Layer 5 of a small transformer language model trained on English Wikipedia (8 layers, counted from 0, width 128).
A neuron's activation on a vector x is GELU(weights . x), where the dot is the dot product.
The model reads these tokens: " black" " and" " white" "," " with" " the" " color" " red" " used" " as" " a" " symb" "olic"

The vector x that enters this layer's MLP at each token. A number n stands for (n - 128) times 0.034.
0 " black": 150, 137, 127, 86, 110, 92, 156, 102, 122, 147, 115, 144, 127, 81, 145, 166, 117, 143, 152, 136, 101, 121, 177, 140, 146, 141, 140, 97, 92, 126, 116, 126, 106, 125, 155, 153, 166, 135, 145, 156, 91, 117, 171, 167, 93, 157, 124, 113, 174, 153, 124, 163, 112, 170, 139, 91, 94, 125, 122, 107, 130, 162, 144, 160, 110, 129, 154, 123, 108, 181, 154, 135, 106, 148, 91, 138, 124, 82, 146, 69, 125, 136, 100, 173, 141, 143, 151, 171, 94, 140, 82, 94, 82, 137, 107, 101, 136, 159, 126, 182, 55, 115, 136, 117, 128, 128, 140, 117, 88, 157, 172, 95, 149, 149, 137, 83, 45, 127, 122, 145, 99, 90, 152, 120, 157, 110, 178, 87
1 " and": 136, 157, 109, 136, 106, 121, 124, 141, 110, 112, 128, 144, 120, 93, 162, 174, 104, 179, 129, 137, 109, 142, 145, 135, 114, 142, 151, 115, 108, 147, 112, 121, 112, 120, 149, 157, 162, 112, 115, 148, 113, 155, 172, 160, 116, 166, 109, 107, 133, 143, 124, 167, 126, 142, 125, 74, 102, 139, 111, 110, 142, 140, 151, 159, 81, 147, 171, 117, 148, 172, 160, 141, 138, 146, 115, 140, 151, 109, 136, 44, 123, 115, 124, 183, 116, 113, 120, 138, 100, 117, 56, 60, 77, 118, 114, 112, 110, 147, 126, 143, 61, 88, 168, 124, 113, 109, 126, 136, 114, 135, 163, 128, 144, 180, 146, 116, 34, 121, 132, 135, 103, 92, 169, 155, 154, 110, 179, 82
2 " white": 145, 131, 143, 134, 116, 121, 108, 137, 152, 132, 104, 163, 127, 138, 152, 132, 112, 159, 139, 132, 114, 155, 124, 135, 99, 135, 143, 95, 98, 137, 124, 135, 109, 145, 123, 139, 156, 148, 130, 148, 114, 138, 193, 179, 115, 123, 118, 156, 154, 109, 128, 148, 95, 140, 127, 101, 104, 164, 87, 94, 109, 160, 140, 166, 118, 131, 131, 138, 121, 167, 200, 160, 104, 168, 104, 138, 151, 102, 139, 61, 135, 139, 136, 142, 133, 97, 133, 123, 108, 148, 75, 88, 87, 125, 87, 144, 137, 150, 173, 126, 27, 101, 133, 113, 129, 127, 121, 124, 93, 167, 190, 88, 142, 149, 110, 86, 36, 116, 126, 124, 90, 115, 141, 139, 179, 132, 172, 82
3 ",": 126, 157, 122, 129, 101, 151, 144, 113, 100, 116, 118, 142, 98, 124, 126, 191, 118, 169, 144, 161, 134, 146, 132, 118, 124, 131, 161, 118, 115, 117, 153, 138, 123, 132, 136, 144, 158, 138, 126, 138, 104, 148, 232, 139, 118, 144, 105, 147, 143, 109, 119, 160, 106, 157, 123, 117, 112, 156, 88, 98, 113, 142, 141, 165, 127, 138, 149, 122, 106, 150, 171, 162, 113, 157, 110, 106, 149, 100, 156, 95, 96, 117, 95, 195, 133, 89, 116, 147, 110, 125, 85, 55, 95, 127, 98, 122, 108, 174, 143, 151, 79, 93, 158, 144, 105, 133, 128, 153, 96, 163, 157, 98, 124, 159, 117, 86, 30, 89, 121, 126, 132, 89, 165, 112, 137, 108, 161, 98
4 " with": 146, 155, 129, 130, 102, 113, 151, 139, 111, 118, 90, 144, 97, 107, 165, 174, 123, 164, 104, 131, 121, 130, 136, 159, 124, 122, 143, 104, 115, 138, 146, 135, 99, 141, 130, 149, 139, 114, 123, 150, 111, 155, 166, 165, 139, 140, 108, 155, 163, 119, 162, 106, 133, 150, 103, 99, 117, 132, 112, 96, 138, 148, 158, 194, 129, 171, 139, 126, 120, 168, 186, 145, 106, 130, 104, 121, 156, 105, 111, 73, 119, 103, 121, 165, 146, 116, 137, 116, 125, 110, 68, 52, 101, 137, 99, 126, 114, 139, 99, 167, 42, 97, 131, 130, 98, 97, 132, 144, 124, 148, 183, 111, 140, 170, 131, 88, 38, 129, 130, 146, 120, 119, 156, 116, 183, 89, 179, 74
5 " the": 138, 129, 121, 134, 111, 143, 131, 153, 115, 137, 119, 151, 125, 116, 177, 143, 97, 170, 125, 124, 143, 138, 132, 129, 107, 111, 140, 111, 122, 136, 118, 107, 62, 148, 135, 156, 143, 123, 117, 163, 117, 146, 160, 152, 118, 156, 114, 127, 142, 123, 169, 120, 112, 139, 116, 103, 139, 140, 105, 92, 89, 138, 168, 164, 112, 150, 147, 119, 96, 173, 149, 155, 123, 139, 117, 107, 150, 82, 146, 75, 146, 112, 101, 145, 142, 122, 120, 147, 142, 113, 93, 69, 100, 128, 131, 136, 111, 166, 155, 136, 12, 115, 162, 111, 134, 135, 151, 147, 88, 161, 174, 100, 132, 173, 132, 124, 8, 130, 141, 123, 101, 102, 183, 142, 143, 123, 145, 89
6 " color": 145, 149, 142, 140, 137, 126, 148, 161, 138, 129, 121, 158, 62, 138, 120, 115, 102, 173, 103, 122, 117, 114, 135, 109, 107, 116, 141, 87, 108, 117, 110, 137, 106, 166, 121, 160, 135, 126, 93, 156, 122, 132, 190, 171, 128, 149, 164, 140, 150, 130, 133, 153, 94, 144, 150, 129, 103, 139, 79, 105, 93, 140, 135, 145, 112, 119, 135, 142, 128, 130, 196, 167, 126, 134, 93, 115, 147, 95, 166, 71, 156, 95, 136, 184, 153, 124, 110, 147, 127, 130, 87, 84, 90, 150, 102, 135, 136, 167, 170, 162, 48, 115, 139, 125, 106, 111, 140, 117, 89, 172, 161, 96, 157, 160, 102, 94, 21, 122, 141, 102, 108, 126, 146, 146, 156, 112, 157, 97
7 " red": 149, 163, 147, 103, 124, 107, 124, 124, 120, 117, 84, 153, 124, 151, 161, 127, 97, 152, 165, 164, 121, 127, 132, 106, 100, 161, 149, 75, 136, 110, 132, 160, 78, 156, 98, 152, 143, 108, 105, 136, 124, 143, 167, 164, 115, 144, 135, 152, 173, 116, 173, 169, 99, 134, 122, 126, 125, 170, 96, 103, 108, 143, 100, 137, 130, 124, 127, 131, 100, 150, 177, 170, 90, 151, 109, 125, 151, 121, 142, 94, 148, 129, 112, 167, 114, 121, 95, 125, 138, 146, 83, 110, 92, 115, 85, 155, 164, 154, 158, 149, 57, 116, 140, 147, 130, 103, 117, 107, 103, 185, 151, 90, 141, 159, 72, 72, 18, 128, 135, 112, 118, 92, 159, 129, 172, 140, 173, 108
8 " used": 147, 140, 153, 140, 116, 108, 145, 130, 66, 122, 82, 142, 82, 141, 134, 126, 141, 178, 143, 148, 119, 137, 127, 135, 94, 161, 121, 106, 95, 142, 110, 127, 93, 130, 131, 148, 147, 110, 105, 137, 143, 151, 203, 159, 86, 137, 124, 169, 162, 130, 152, 171, 104, 176, 91, 131, 133, 116, 74, 126, 116, 116, 125, 141, 136, 142, 148, 150, 128, 161, 156, 171, 140, 139, 112, 92, 164, 139, 147, 93, 144, 118, 94, 171, 111, 121, 105, 110, 142, 136, 83, 82, 101, 152, 117, 135, 156, 135, 165, 178, 66, 136, 118, 150, 118, 116, 121, 105, 75, 160, 169, 95, 144, 145, 134, 78, 19, 90, 108, 123, 121, 103, 172, 120, 185, 107, 139, 109
9 " as": 160, 154, 146, 145, 96, 127, 108, 165, 85, 113, 110, 163, 109, 131, 176, 152, 111, 182, 139, 162, 129, 104, 141, 125, 111, 146, 138, 107, 125, 130, 174, 102, 106, 115, 133, 133, 186, 127, 139, 147, 120, 161, 160, 124, 111, 123, 117, 136, 169, 126, 121, 122, 113, 166, 89, 119, 94, 111, 120, 108, 122, 126, 142, 156, 148, 164, 127, 138, 126, 162, 151, 150, 92, 122, 83, 95, 155, 114, 148, 74, 136, 111, 82, 178, 146, 130, 98, 106, 112, 123, 82, 88, 108, 128, 89, 170, 116, 151, 131, 190, 84, 83, 141, 123, 102, 77, 150, 120, 107, 159, 161, 95, 121, 147, 147, 126, 16, 119, 125, 124, 116, 115, 189, 150, 187, 109, 166, 93
10 " a": 123, 139, 160, 132, 122, 152, 127, 154, 136, 122, 99, 128, 113, 130, 176, 118, 122, 165, 79, 132, 134, 129, 123, 133, 132, 161, 138, 116, 112, 133, 124, 106, 71, 120, 117, 149, 150, 120, 153, 170, 112, 150, 161, 143, 107, 117, 121, 163, 159, 136, 172, 128, 97, 159, 101, 110, 129, 152, 119, 112, 85, 126, 147, 163, 108, 167, 159, 125, 123, 174, 158, 150, 87, 161, 84, 93, 155, 98, 162, 47, 168, 109, 131, 161, 129, 152, 134, 105, 110, 127, 88, 90, 90, 125, 114, 126, 113, 116, 141, 183, 55, 85, 179, 115, 110, 91, 119, 129, 79, 160, 153, 106, 162, 149, 129, 129, 33, 140, 139, 145, 105, 89, 172, 153, 158, 122, 140, 104
11 " symb": 130, 179, 142, 103, 130, 95, 102, 154, 124, 116, 147, 133, 84, 131, 173, 90, 91, 167, 95, 167, 140, 113, 132, 117, 108, 121, 151, 93, 105, 172, 108, 151, 123, 144, 160, 165, 127, 151, 113, 140, 103, 134, 153, 171, 117, 117, 174, 122, 171, 138, 153, 136, 117, 177, 136, 104, 108, 122, 160, 134, 85, 141, 148, 167, 147, 138, 112, 183, 89, 181, 154, 147, 99, 143, 83, 118, 157, 118, 149, 69, 112, 99, 130, 164, 142, 131, 125, 125, 146, 112, 75, 73, 113, 121, 144, 109, 147, 118, 153, 190, 60, 140, 155, 152, 128, 123, 137, 116, 99, 145, 143, 80, 148, 122, 108, 72, 41, 104, 129, 105, 100, 104, 156, 160, 156, 86, 124, 121
12 "olic": 155, 149, 198, 121, 121, 141, 126, 135, 115, 113, 101, 169, 96, 172, 118, 121, 95, 165, 130, 143, 131, 143, 132, 144, 68, 128, 184, 83, 99, 131, 126, 159, 136, 133, 118, 136, 127, 108, 137, 125, 124, 124, 174, 188, 111, 131, 113, 119, 196, 176, 158, 124, 73, 151, 165, 96, 124, 138, 122, 122, 152, 165, 142, 123, 96, 140, 131, 123, 111, 132, 138, 101, 93, 179, 115, 114, 148, 109, 118, 64, 127, 118, 107, 159, 144, 129, 103, 155, 129, 136, 99, 103, 133, 102, 134, 121, 157, 134, 156, 206, 52, 127, 121, 160, 131, 119, 98, 129, 129, 125, 153, 118, 123, 121, 91, 72, 45, 103, 124, 146, 70, 93, 175, 168, 125, 106, 125, 128

Each question shows the input weights of one neuron of the MLP. A number n stands for (n - 128) times 0.0062.

n388: 132, 109, 116, 181, 163, 106, 115, 129, 131, 134, 169, 115, 134, 122, 130, 127, 135, 154, 123, 113, 112, 163, 146, 108, 155, 169, 146, 112, 114, 138, 101, 158, 127, 119, 109, 154, 159, 145, 121, 129, 145, 126, 91, 128, 70, 115, 124, 98, 101, 139, 114, 116, 94, 115, 155, 146, 113, 124, 128, 148, 138, 126, 133, 113, 136, 92, 117, 129, 127, 136, 75, 129, 109, 140, 147, 113, 165, 155, 118, 159, 180, 110, 132, 115, 126, 147, 132, 111, 130, 130, 83, 154, 141, 116, 114, 86, 142, 139, 146, 119, 141, 95, 99, 115, 132, 120, 124, 123, 132, 146, 145, 100, 127, 133, 126, 107, 123, 132, 106, 137, 104, 143, 134, 157, 144, 108, 127, 151
Which token does this neuron like most? 12 "olic"

n314: 138, 125, 131, 129, 137, 129, 170, 137, 149, 127, 112, 136, 120, 107, 127, 102, 142, 108, 88, 114, 112, 150, 122, 160, 166, 133, 98, 123, 127, 111, 141, 112, 155, 138, 111, 134, 122, 120, 134, 123, 112, 146, 141, 117, 113, 146, 96, 117, 100, 87, 166, 98, 91, 99, 150, 122, 146, 151, 112, 164, 63, 82, 152, 131, 141, 114, 117, 138, 115, 135, 129, 103, 122, 142, 141, 104, 132, 128, 151, 149, 166, 142, 125, 124, 127, 114, 144, 96, 127, 99, 144, 113, 123, 116, 134, 124, 138, 77, 127, 110, 114, 136, 161, 124, 157, 148, 161, 137, 144, 130, 141, 153, 117, 144, 161, 151, 133, 137, 107, 124, 92, 109, 140, 116, 140, 119, 129, 144
Which token does this neuron like most? 10 " a"

n127: 92, 148, 98, 102, 113, 121, 122, 116, 142, 90, 148, 120, 131, 161, 150, 102, 86, 129, 120, 113, 91, 121, 167, 135, 164, 145, 123, 169, 118, 134, 89, 121, 138, 154, 127, 109, 125, 183, 95, 130, 103, 132, 144, 157, 129, 99, 133, 129, 131, 151, 141, 137, 133, 133, 121, 159, 173, 119, 88, 118, 122, 107, 143, 133, 153, 154, 106, 131, 129, 117, 153, 106, 134, 140, 151, 166, 125, 138, 160, 104, 96, 127, 140, 131, 139, 112, 149, 123, 143, 124, 113, 165, 172, 107, 122, 110, 92, 129, 135, 102, 114, 152, 102, 94, 124, 138, 133, 125, 135, 169, 117, 169, 110, 106, 156, 116, 92, 128, 139, 114, 102, 137, 137, 130, 143, 93, 134, 107
Its three highest activations, in order, are on tokens 11 " symb", 2 " white", 6 " color"

n328: 128, 89, 124, 183, 195, 125, 154, 116, 135, 114, 116, 139, 114, 104, 124, 121, 158, 120, 150, 130, 128, 118, 120, 118, 98, 134, 169, 147, 109, 141, 121, 118, 165, 145, 120, 132, 131, 140, 129, 117, 125, 102, 150, 122, 79, 92, 125, 103, 175, 131, 117, 144, 175, 136, 94, 124, 124, 101, 104, 157, 114, 113, 111, 148, 105, 163, 125, 150, 129, 133, 110, 130, 102, 138, 129, 129, 101, 103, 87, 108, 129, 120, 130, 153, 145, 106, 143, 136, 140, 143, 101, 176, 102, 111, 128, 142, 165, 100, 134, 136, 169, 136, 106, 131, 147, 171, 129, 157, 114, 131, 148, 128, 97, 174, 131, 99, 122, 173, 123, 86, 73, 83, 158, 114, 128, 145, 165, 83
Which token does this neuron like most? 0 " black"

n309: 95, 91, 128, 122, 164, 98, 139, 157, 181, 139, 127, 103, 146, 126, 129, 74, 101, 106, 109, 102, 133, 135, 123, 132, 148, 115, 108, 133, 115, 136, 129, 113, 112, 122, 151, 114, 113, 108, 141, 147, 91, 126, 140, 104, 141, 134, 133, 156, 126, 145, 135, 130, 137, 109, 123, 145, 106, 164, 118, 129, 98, 117, 164, 139, 112, 120, 133, 135, 110, 155, 153, 131, 135, 150, 141, 147, 86, 141, 145, 135, 128, 106, 158, 69, 134, 138, 149, 120, 140, 163, 136, 150, 111, 99, 123, 118, 113, 166, 143, 100, 135, 170, 134, 118, 159, 119, 139, 142, 135, 122, 163, 113, 109, 105, 134, 149, 113, 154, 132, 138, 72, 111, 126, 108, 131, 149, 139, 141
Its three highest activations, in order, are on tokens 2 " white", 5 " the", 10 " a"

n473: 113, 103, 83, 117, 110, 110, 99, 100, 109, 134, 140, 123, 113, 97, 138, 107, 133, 114, 83, 122, 140, 129, 141, 133, 116, 105, 184, 155, 120, 140, 143, 95, 149, 138, 100, 186, 120, 111, 138, 127, 120, 123, 119, 165, 102, 143, 112, 131, 156, 117, 147, 125, 135, 143, 152, 117, 103, 123, 112, 162, 147, 128, 98, 167, 159, 133, 134, 76, 176, 122, 120, 136, 166, 146, 161, 105, 126, 110, 136, 124, 108, 121, 127, 115, 145, 143, 108, 164, 145, 117, 152, 159, 88, 89, 144, 151, 153, 147, 117, 103, 155, 171, 143, 100, 174, 129, 111, 143, 129, 135, 98, 150, 139, 106, 111, 124, 125, 92, 127, 131, 98, 112, 126, 112, 127, 127, 118, 133
Which token does this neuron like most? 12 "olic"

n251: 145, 131, 138, 126, 105, 140, 116, 134, 151, 117, 105, 122, 146, 165, 125, 160, 154, 137, 123, 112, 141, 121, 137, 127, 170, 115, 129, 161, 145, 141, 143, 129, 114, 98, 150, 133, 137, 151, 136, 132, 138, 148, 149, 133, 127, 110, 106, 131, 95, 128, 130, 162, 141, 118, 153, 147, 130, 116, 167, 123, 155, 157, 106, 128, 157, 174, 105, 127, 135, 94, 133, 149, 130, 100, 132, 117, 148, 136, 124, 144, 156, 152, 85, 123, 114, 145, 104, 110, 138, 146, 120, 127, 112, 115, 108, 130, 116, 96, 135, 82, 106, 132, 116, 138, 93, 82, 127, 115, 104, 132, 117, 125, 129, 78, 138, 113, 112, 151, 108, 113, 115, 120, 126, 111, 148, 109, 146, 103
On which token does it fire most, and how strongly? 9 " as", at about 2

n2: 132, 104, 110, 149, 190, 144, 98, 109, 119, 85, 141, 166, 162, 129, 119, 124, 130, 96, 101, 132, 118, 163, 138, 108, 150, 117, 135, 123, 147, 141, 180, 115, 160, 147, 117, 155, 116, 113, 121, 127, 108, 96, 112, 114, 133, 83, 113, 105, 135, 88, 128, 157, 197, 109, 107, 156, 108, 110, 133, 116, 163, 114, 117, 135, 95, 158, 166, 117, 110, 149, 103, 148, 112, 163, 80, 93, 157, 134, 93, 129, 150, 128, 104, 163, 135, 135, 123, 137, 114, 118, 176, 90, 137, 143, 128, 115, 105, 148, 127, 110, 146, 119, 159, 115, 85, 122, 92, 113, 144, 113, 148, 127, 137, 136, 82, 99, 138, 122, 123, 155, 124, 151, 132, 131, 157, 133, 118, 165
On which token does it fire most, and how strongly? 3 ",", at about 0.16

n340: 145, 113, 97, 131, 120, 81, 142, 118, 114, 143, 157, 98, 156, 141, 97, 149, 171, 96, 146, 125, 106, 109, 91, 131, 122, 104, 157, 158, 133, 123, 131, 125, 116, 106, 142, 152, 149, 109, 120, 120, 140, 161, 147, 118, 115, 105, 169, 104, 140, 137, 88, 165, 122, 96, 140, 103, 159, 163, 163, 104, 122, 102, 120, 115, 87, 142, 117, 116, 111, 148, 135, 112, 133, 118, 143, 125, 158, 131, 131, 150, 138, 144, 102, 120, 188, 140, 99, 127, 121, 129, 132, 118, 105, 163, 157, 117, 132, 148, 138, 112, 118, 131, 99, 118, 136, 154, 124, 129, 115, 159, 143, 122, 91, 168, 136, 121, 114, 121, 122, 98, 175, 158, 115, 97, 124, 91, 123, 160
Its two highest activations, in order, are on tokens 3 ",", 0 " black"

n327: 108, 105, 114, 121, 97, 162, 129, 138, 106, 110, 127, 114, 121, 139, 97, 113, 131, 142, 133, 119, 137, 154, 143, 111, 132, 151, 135, 136, 128, 144, 81, 100, 84, 132, 120, 110, 173, 122, 80, 100, 130, 109, 112, 122, 150, 122, 151, 118, 137, 89, 137, 167, 154, 149, 88, 141, 145, 137, 121, 163, 124, 117, 148, 123, 134, 131, 180, 146, 127, 91, 139, 147, 116, 135, 118, 149, 168, 112, 138, 146, 165, 139, 156, 124, 113, 178, 99, 156, 112, 141, 132, 139, 117, 140, 134, 121, 107, 127, 167, 110, 139, 145, 147, 154, 93, 126, 113, 114, 108, 134, 113, 115, 144, 65, 136, 166, 125, 139, 99, 155, 116, 91, 133, 120, 137, 153, 138, 100
Which token does this neuron like most? 8 " used"

n184: 148, 135, 130, 118, 108, 123, 125, 141, 101, 117, 95, 150, 102, 143, 164, 137, 156, 136, 150, 110, 127, 125, 130, 143, 116, 107, 181, 161, 107, 153, 119, 95, 139, 140, 114, 113, 143, 84, 138, 149, 97, 112, 92, 140, 116, 118, 107, 85, 137, 153, 131, 87, 126, 113, 94, 124, 132, 123, 135, 74, 129, 115, 132, 138, 127, 161, 152, 126, 101, 149, 107, 127, 145, 152, 115, 129, 130, 151, 157, 141, 158, 117, 124, 121, 101, 117, 114, 138, 115, 106, 114, 125, 121, 125, 156, 132, 133, 119, 132, 116, 133, 135, 130, 146, 120, 115, 143, 167, 154, 152, 98, 106, 99, 139, 118, 132, 154, 110, 135, 168, 144, 132, 134, 163, 134, 163, 125, 136
Its three highest activations, in order, are on tokens 9 " as", 5 " the", 12 "olic"

n330: 156, 182, 109, 100, 137, 132, 94, 90, 120, 166, 135, 128, 129, 168, 137, 115, 94, 105, 156, 194, 138, 122, 156, 132, 132, 141, 152, 144, 120, 102, 123, 156, 143, 164, 117, 145, 137, 174, 148, 116, 137, 137, 85, 110, 114, 94, 162, 106, 154, 129, 135, 109, 128, 57, 151, 138, 107, 129, 90, 127, 136, 117, 95, 146, 126, 135, 118, 103, 148, 118, 104, 98, 127, 92, 143, 128, 134, 171, 150, 120, 176, 114, 133, 154, 94, 134, 130, 163, 140, 121, 129, 115, 123, 79, 130, 104, 121, 94, 122, 122, 163, 158, 140, 90, 157, 76, 131, 147, 75, 127, 139, 160, 148, 129, 107, 136, 156, 156, 117, 105, 83, 103, 157, 104, 139, 110, 111, 140
Which token does this neuron like most? 7 " red"

n310: 136, 106, 140, 159, 93, 124, 120, 151, 129, 124, 110, 128, 112, 124, 141, 108, 159, 129, 104, 110, 130, 136, 165, 118, 144, 128, 150, 130, 141, 99, 206, 110, 132, 122, 139, 145, 136, 115, 156, 90, 149, 144, 150, 110, 67, 129, 122, 82, 173, 140, 147, 152, 112, 142, 156, 104, 117, 108, 117, 151, 169, 139, 135, 137, 118, 116, 114, 106, 116, 164, 123, 126, 150, 127, 103, 141, 103, 123, 125, 155, 180, 113, 106, 129, 124, 160, 121, 131, 118, 128, 148, 103, 138, 150, 119, 151, 95, 109, 117, 127, 130, 104, 109, 111, 118, 120, 137, 112, 115, 116, 143, 124, 98, 139, 114, 144, 155, 108, 110, 122, 108, 153, 133, 133, 123, 130, 91, 142
Its three highest activations, in order, are on tokens 9 " as", 12 "olic", 0 " black"

n142: 113, 122, 123, 169, 131, 122, 122, 131, 122, 97, 138, 144, 187, 131, 98, 126, 117, 134, 97, 127, 129, 142, 129, 173, 127, 120, 119, 129, 133, 122, 121, 124, 112, 187, 147, 138, 131, 107, 104, 118, 168, 101, 100, 137, 192, 136, 147, 124, 141, 150, 140, 140, 116, 93, 100, 168, 129, 119, 129, 112, 106, 159, 92, 127, 151, 147, 134, 137, 157, 116, 94, 141, 106, 139, 99, 131, 158, 77, 98, 146, 119, 170, 97, 149, 116, 142, 125, 105, 128, 125, 101, 127, 138, 90, 114, 93, 123, 126, 129, 134, 157, 125, 106, 108, 143, 107, 121, 118, 116, 133, 137, 104, 126, 141, 131, 130, 152, 107, 106, 129, 127, 105, 101, 137, 161, 163, 166, 122
Which token does this neuron like most? 7 " red"

n411: 140, 136, 117, 155, 135, 126, 147, 165, 156, 181, 118, 101, 135, 126, 119, 126, 109, 93, 115, 143, 110, 157, 132, 135, 159, 138, 118, 147, 138, 108, 121, 133, 109, 146, 145, 118, 132, 134, 128, 131, 107, 138, 86, 125, 192, 167, 96, 110, 97, 95, 135, 166, 109, 140, 120, 166, 140, 141, 145, 101, 83, 138, 155, 156, 157, 138, 135, 110, 123, 97, 81, 106, 161, 99, 59, 109, 154, 174, 183, 138, 135, 149, 158, 126, 111, 147, 89, 139, 118, 78, 118, 103, 113, 113, 110, 104, 31, 147, 194, 104, 171, 152, 128, 122, 136, 147, 122, 108, 106, 180, 124, 133, 169, 128, 116, 106, 125, 122, 88, 120, 152, 86, 164, 154, 93, 96, 135, 107
Its two highest activations, in order, are on tokens 5 " the", 3 ","

n141: 132, 148, 131, 129, 133, 163, 167, 159, 100, 150, 88, 127, 122, 112, 154, 175, 107, 129, 144, 79, 152, 147, 111, 124, 140, 175, 122, 83, 150, 121, 116, 113, 177, 154, 92, 161, 118, 87, 121, 67, 136, 122, 106, 113, 158, 130, 123, 133, 143, 103, 123, 117, 179, 137, 96, 140, 120, 108, 168, 185, 129, 68, 153, 121, 123, 127, 112, 122, 116, 122, 170, 109, 111, 114, 164, 171, 172, 123, 110, 96, 151, 136, 148, 102, 136, 137, 97, 174, 99, 154, 97, 113, 152, 83, 124, 157, 118, 92, 109, 116, 109, 130, 131, 130, 102, 138, 74, 133, 149, 149, 135, 150, 94, 109, 145, 123, 148, 126, 124, 134, 133, 97, 171, 125, 138, 111, 106, 93
Which token does this neuron like most? 4 " with"

n435: 117, 136, 90, 129, 150, 126, 143, 122, 183, 150, 103, 101, 161, 110, 161, 90, 108, 102, 122, 125, 141, 133, 41, 149, 149, 195, 130, 122, 128, 117, 148, 96, 148, 120, 113, 149, 131, 143, 137, 117, 162, 141, 126, 104, 135, 95, 138, 118, 129, 98, 166, 156, 159, 143, 97, 107, 156, 137, 109, 134, 143, 137, 125, 127, 119, 106, 103, 111, 91, 149, 114, 113, 122, 99, 129, 143, 168, 111, 111, 93, 145, 99, 122, 158, 137, 141, 150, 86, 126, 158, 102, 140, 125, 102, 121, 147, 124, 152, 104, 133, 159, 154, 113, 175, 76, 162, 118, 99, 86, 133, 113, 119, 117, 122, 113, 142, 140, 148, 155, 121, 107, 142, 128, 132, 144, 138, 155, 118
On which token does it fire most, and how strongly? 10 " a", at about 1.3

n375: 160, 120, 139, 121, 116, 123, 115, 138, 159, 98, 147, 143, 131, 146, 165, 103, 164, 115, 103, 120, 79, 129, 146, 110, 163, 163, 123, 137, 141, 149, 136, 116, 130, 157, 148, 135, 190, 142, 88, 111, 123, 114, 128, 147, 75, 67, 131, 131, 167, 116, 135, 121, 153, 120, 135, 134, 151, 105, 108, 148, 121, 103, 133, 120, 125, 108, 135, 134, 121, 124, 105, 108, 126, 160, 149, 92, 116, 117, 212, 94, 89, 95, 150, 89, 145, 156, 106, 103, 130, 110, 127, 107, 126, 131, 133, 163, 155, 133, 120, 126, 176, 129, 95, 119, 150, 96, 143, 109, 135, 123, 124, 133, 106, 159, 110, 126, 113, 122, 120, 138, 133, 144, 146, 93, 150, 129, 97, 140
Its three highest activations, in order, are on tokens 9 " as", 11 " symb", 8 " used"

n287: 115, 151, 135, 103, 78, 118, 114, 156, 121, 137, 109, 125, 181, 101, 114, 110, 124, 109, 130, 144, 135, 135, 151, 106, 153, 75, 166, 119, 187, 127, 120, 149, 124, 106, 164, 126, 145, 107, 114, 138, 132, 159, 145, 138, 150, 127, 103, 111, 143, 84, 143, 85, 107, 165, 136, 144, 124, 99, 157, 99, 124, 80, 152, 139, 131, 168, 112, 111, 83, 151, 136, 112, 145, 100, 124, 142, 142, 159, 151, 142, 132, 106, 153, 111, 146, 163, 100, 163, 146, 109, 129, 109, 145, 140, 117, 123, 72, 135, 104, 119, 167, 137, 142, 107, 137, 161, 156, 74, 130, 119, 132, 132, 128, 68, 106, 159, 87, 88, 132, 149, 117, 144, 94, 136, 143, 165, 147, 136
Which token does this neuron like most? 9 " as"

n96: 110, 140, 85, 111, 166, 109, 133, 131, 118, 131, 88, 136, 116, 113, 112, 141, 127, 151, 191, 109, 146, 146, 160, 152, 112, 127, 119, 105, 132, 122, 144, 120, 124, 101, 143, 113, 130, 112, 155, 91, 148, 135, 138, 111, 134, 131, 127, 121, 96, 96, 125, 102, 130, 123, 131, 161, 62, 126, 141, 162, 161, 108, 109, 136, 111, 146, 119, 142, 104, 119, 172, 150, 134, 126, 129, 153, 148, 140, 103, 162, 162, 140, 152, 137, 152, 132, 63, 111, 99, 111, 123, 147, 122, 150, 162, 118, 132, 118, 124, 133, 157, 104, 153, 125, 114, 147, 130, 102, 120, 128, 115, 127, 134, 117, 147, 96, 113, 141, 119, 156, 131, 144, 134, 139, 127, 52, 143, 99
Which token does this neuron like most? 9 " as"

n10: 110, 99, 117, 126, 111, 122, 122, 137, 110, 115, 132, 115, 139, 139, 137, 119, 154, 130, 125, 121, 112, 154, 150, 150, 108, 142, 95, 107, 97, 100, 152, 191, 139, 118, 108, 158, 136, 115, 132, 151, 141, 128, 147, 161, 120, 74, 106, 135, 136, 164, 128, 138, 142, 121, 102, 159, 148, 147, 142, 134, 118, 102, 99, 105, 147, 119, 149, 148, 104, 92, 115, 113, 125, 121, 144, 123, 129, 123, 112, 136, 126, 131, 118, 119, 112, 130, 121, 112, 126, 125, 111, 149, 123, 145, 119, 132, 160, 108, 127, 120, 158, 146, 105, 149, 154, 165, 85, 126, 122, 119, 117, 134, 92, 146, 109, 159, 132, 134, 124, 125, 122, 129, 145, 158, 126, 147, 137, 122
On which token does it fire most, and how strongly? 8 " used", at about 0.19

n385: 96, 115, 119, 147, 135, 131, 152, 107, 127, 147, 127, 105, 112, 121, 164, 175, 144, 112, 122, 121, 144, 139, 160, 106, 106, 121, 135, 102, 137, 113, 93, 129, 120, 114, 124, 126, 114, 154, 147, 132, 141, 149, 130, 117, 138, 109, 131, 134, 107, 143, 174, 122, 116, 119, 184, 123, 115, 114, 144, 168, 107, 134, 111, 97, 131, 107, 74, 132, 162, 128, 104, 101, 144, 128, 98, 141, 121, 130, 92, 108, 120, 132, 157, 115, 118, 135, 143, 139, 135, 157, 116, 162, 131, 100, 114, 71, 127, 153, 118, 177, 159, 114, 107, 117, 135, 112, 123, 102, 150, 106, 114, 162, 114, 119, 87, 124, 136, 134, 147, 143, 71, 148, 135, 135, 151, 140, 147, 137
On which token does it fire most, and how strongly? 12 "olic", at about 0.6

n50: 133, 125, 116, 157, 115, 172, 149, 66, 102, 159, 159, 157, 111, 97, 126, 191, 101, 109, 140, 88, 163, 113, 156, 90, 93, 152, 161, 142, 175, 118, 126, 132, 123, 102, 126, 99, 120, 130, 117, 113, 126, 132, 122, 145, 173, 127, 149, 100, 137, 117, 140, 108, 161, 129, 101, 139, 121, 122, 141, 109, 121, 136, 95, 154, 134, 172, 76, 124, 130, 143, 88, 163, 165, 126, 126, 67, 102, 139, 83, 60, 171, 131, 93, 153, 152, 127, 149, 122, 124, 144, 178, 130, 108, 111, 158, 97, 83, 128, 171, 96, 147, 105, 146, 79, 113, 160, 95, 191, 97, 109, 100, 156, 108, 144, 86, 132, 139, 121, 168, 138, 83, 138, 149, 132, 123, 117, 148, 178
On which token does it fire most, and how strongly? 5 " the", at about 1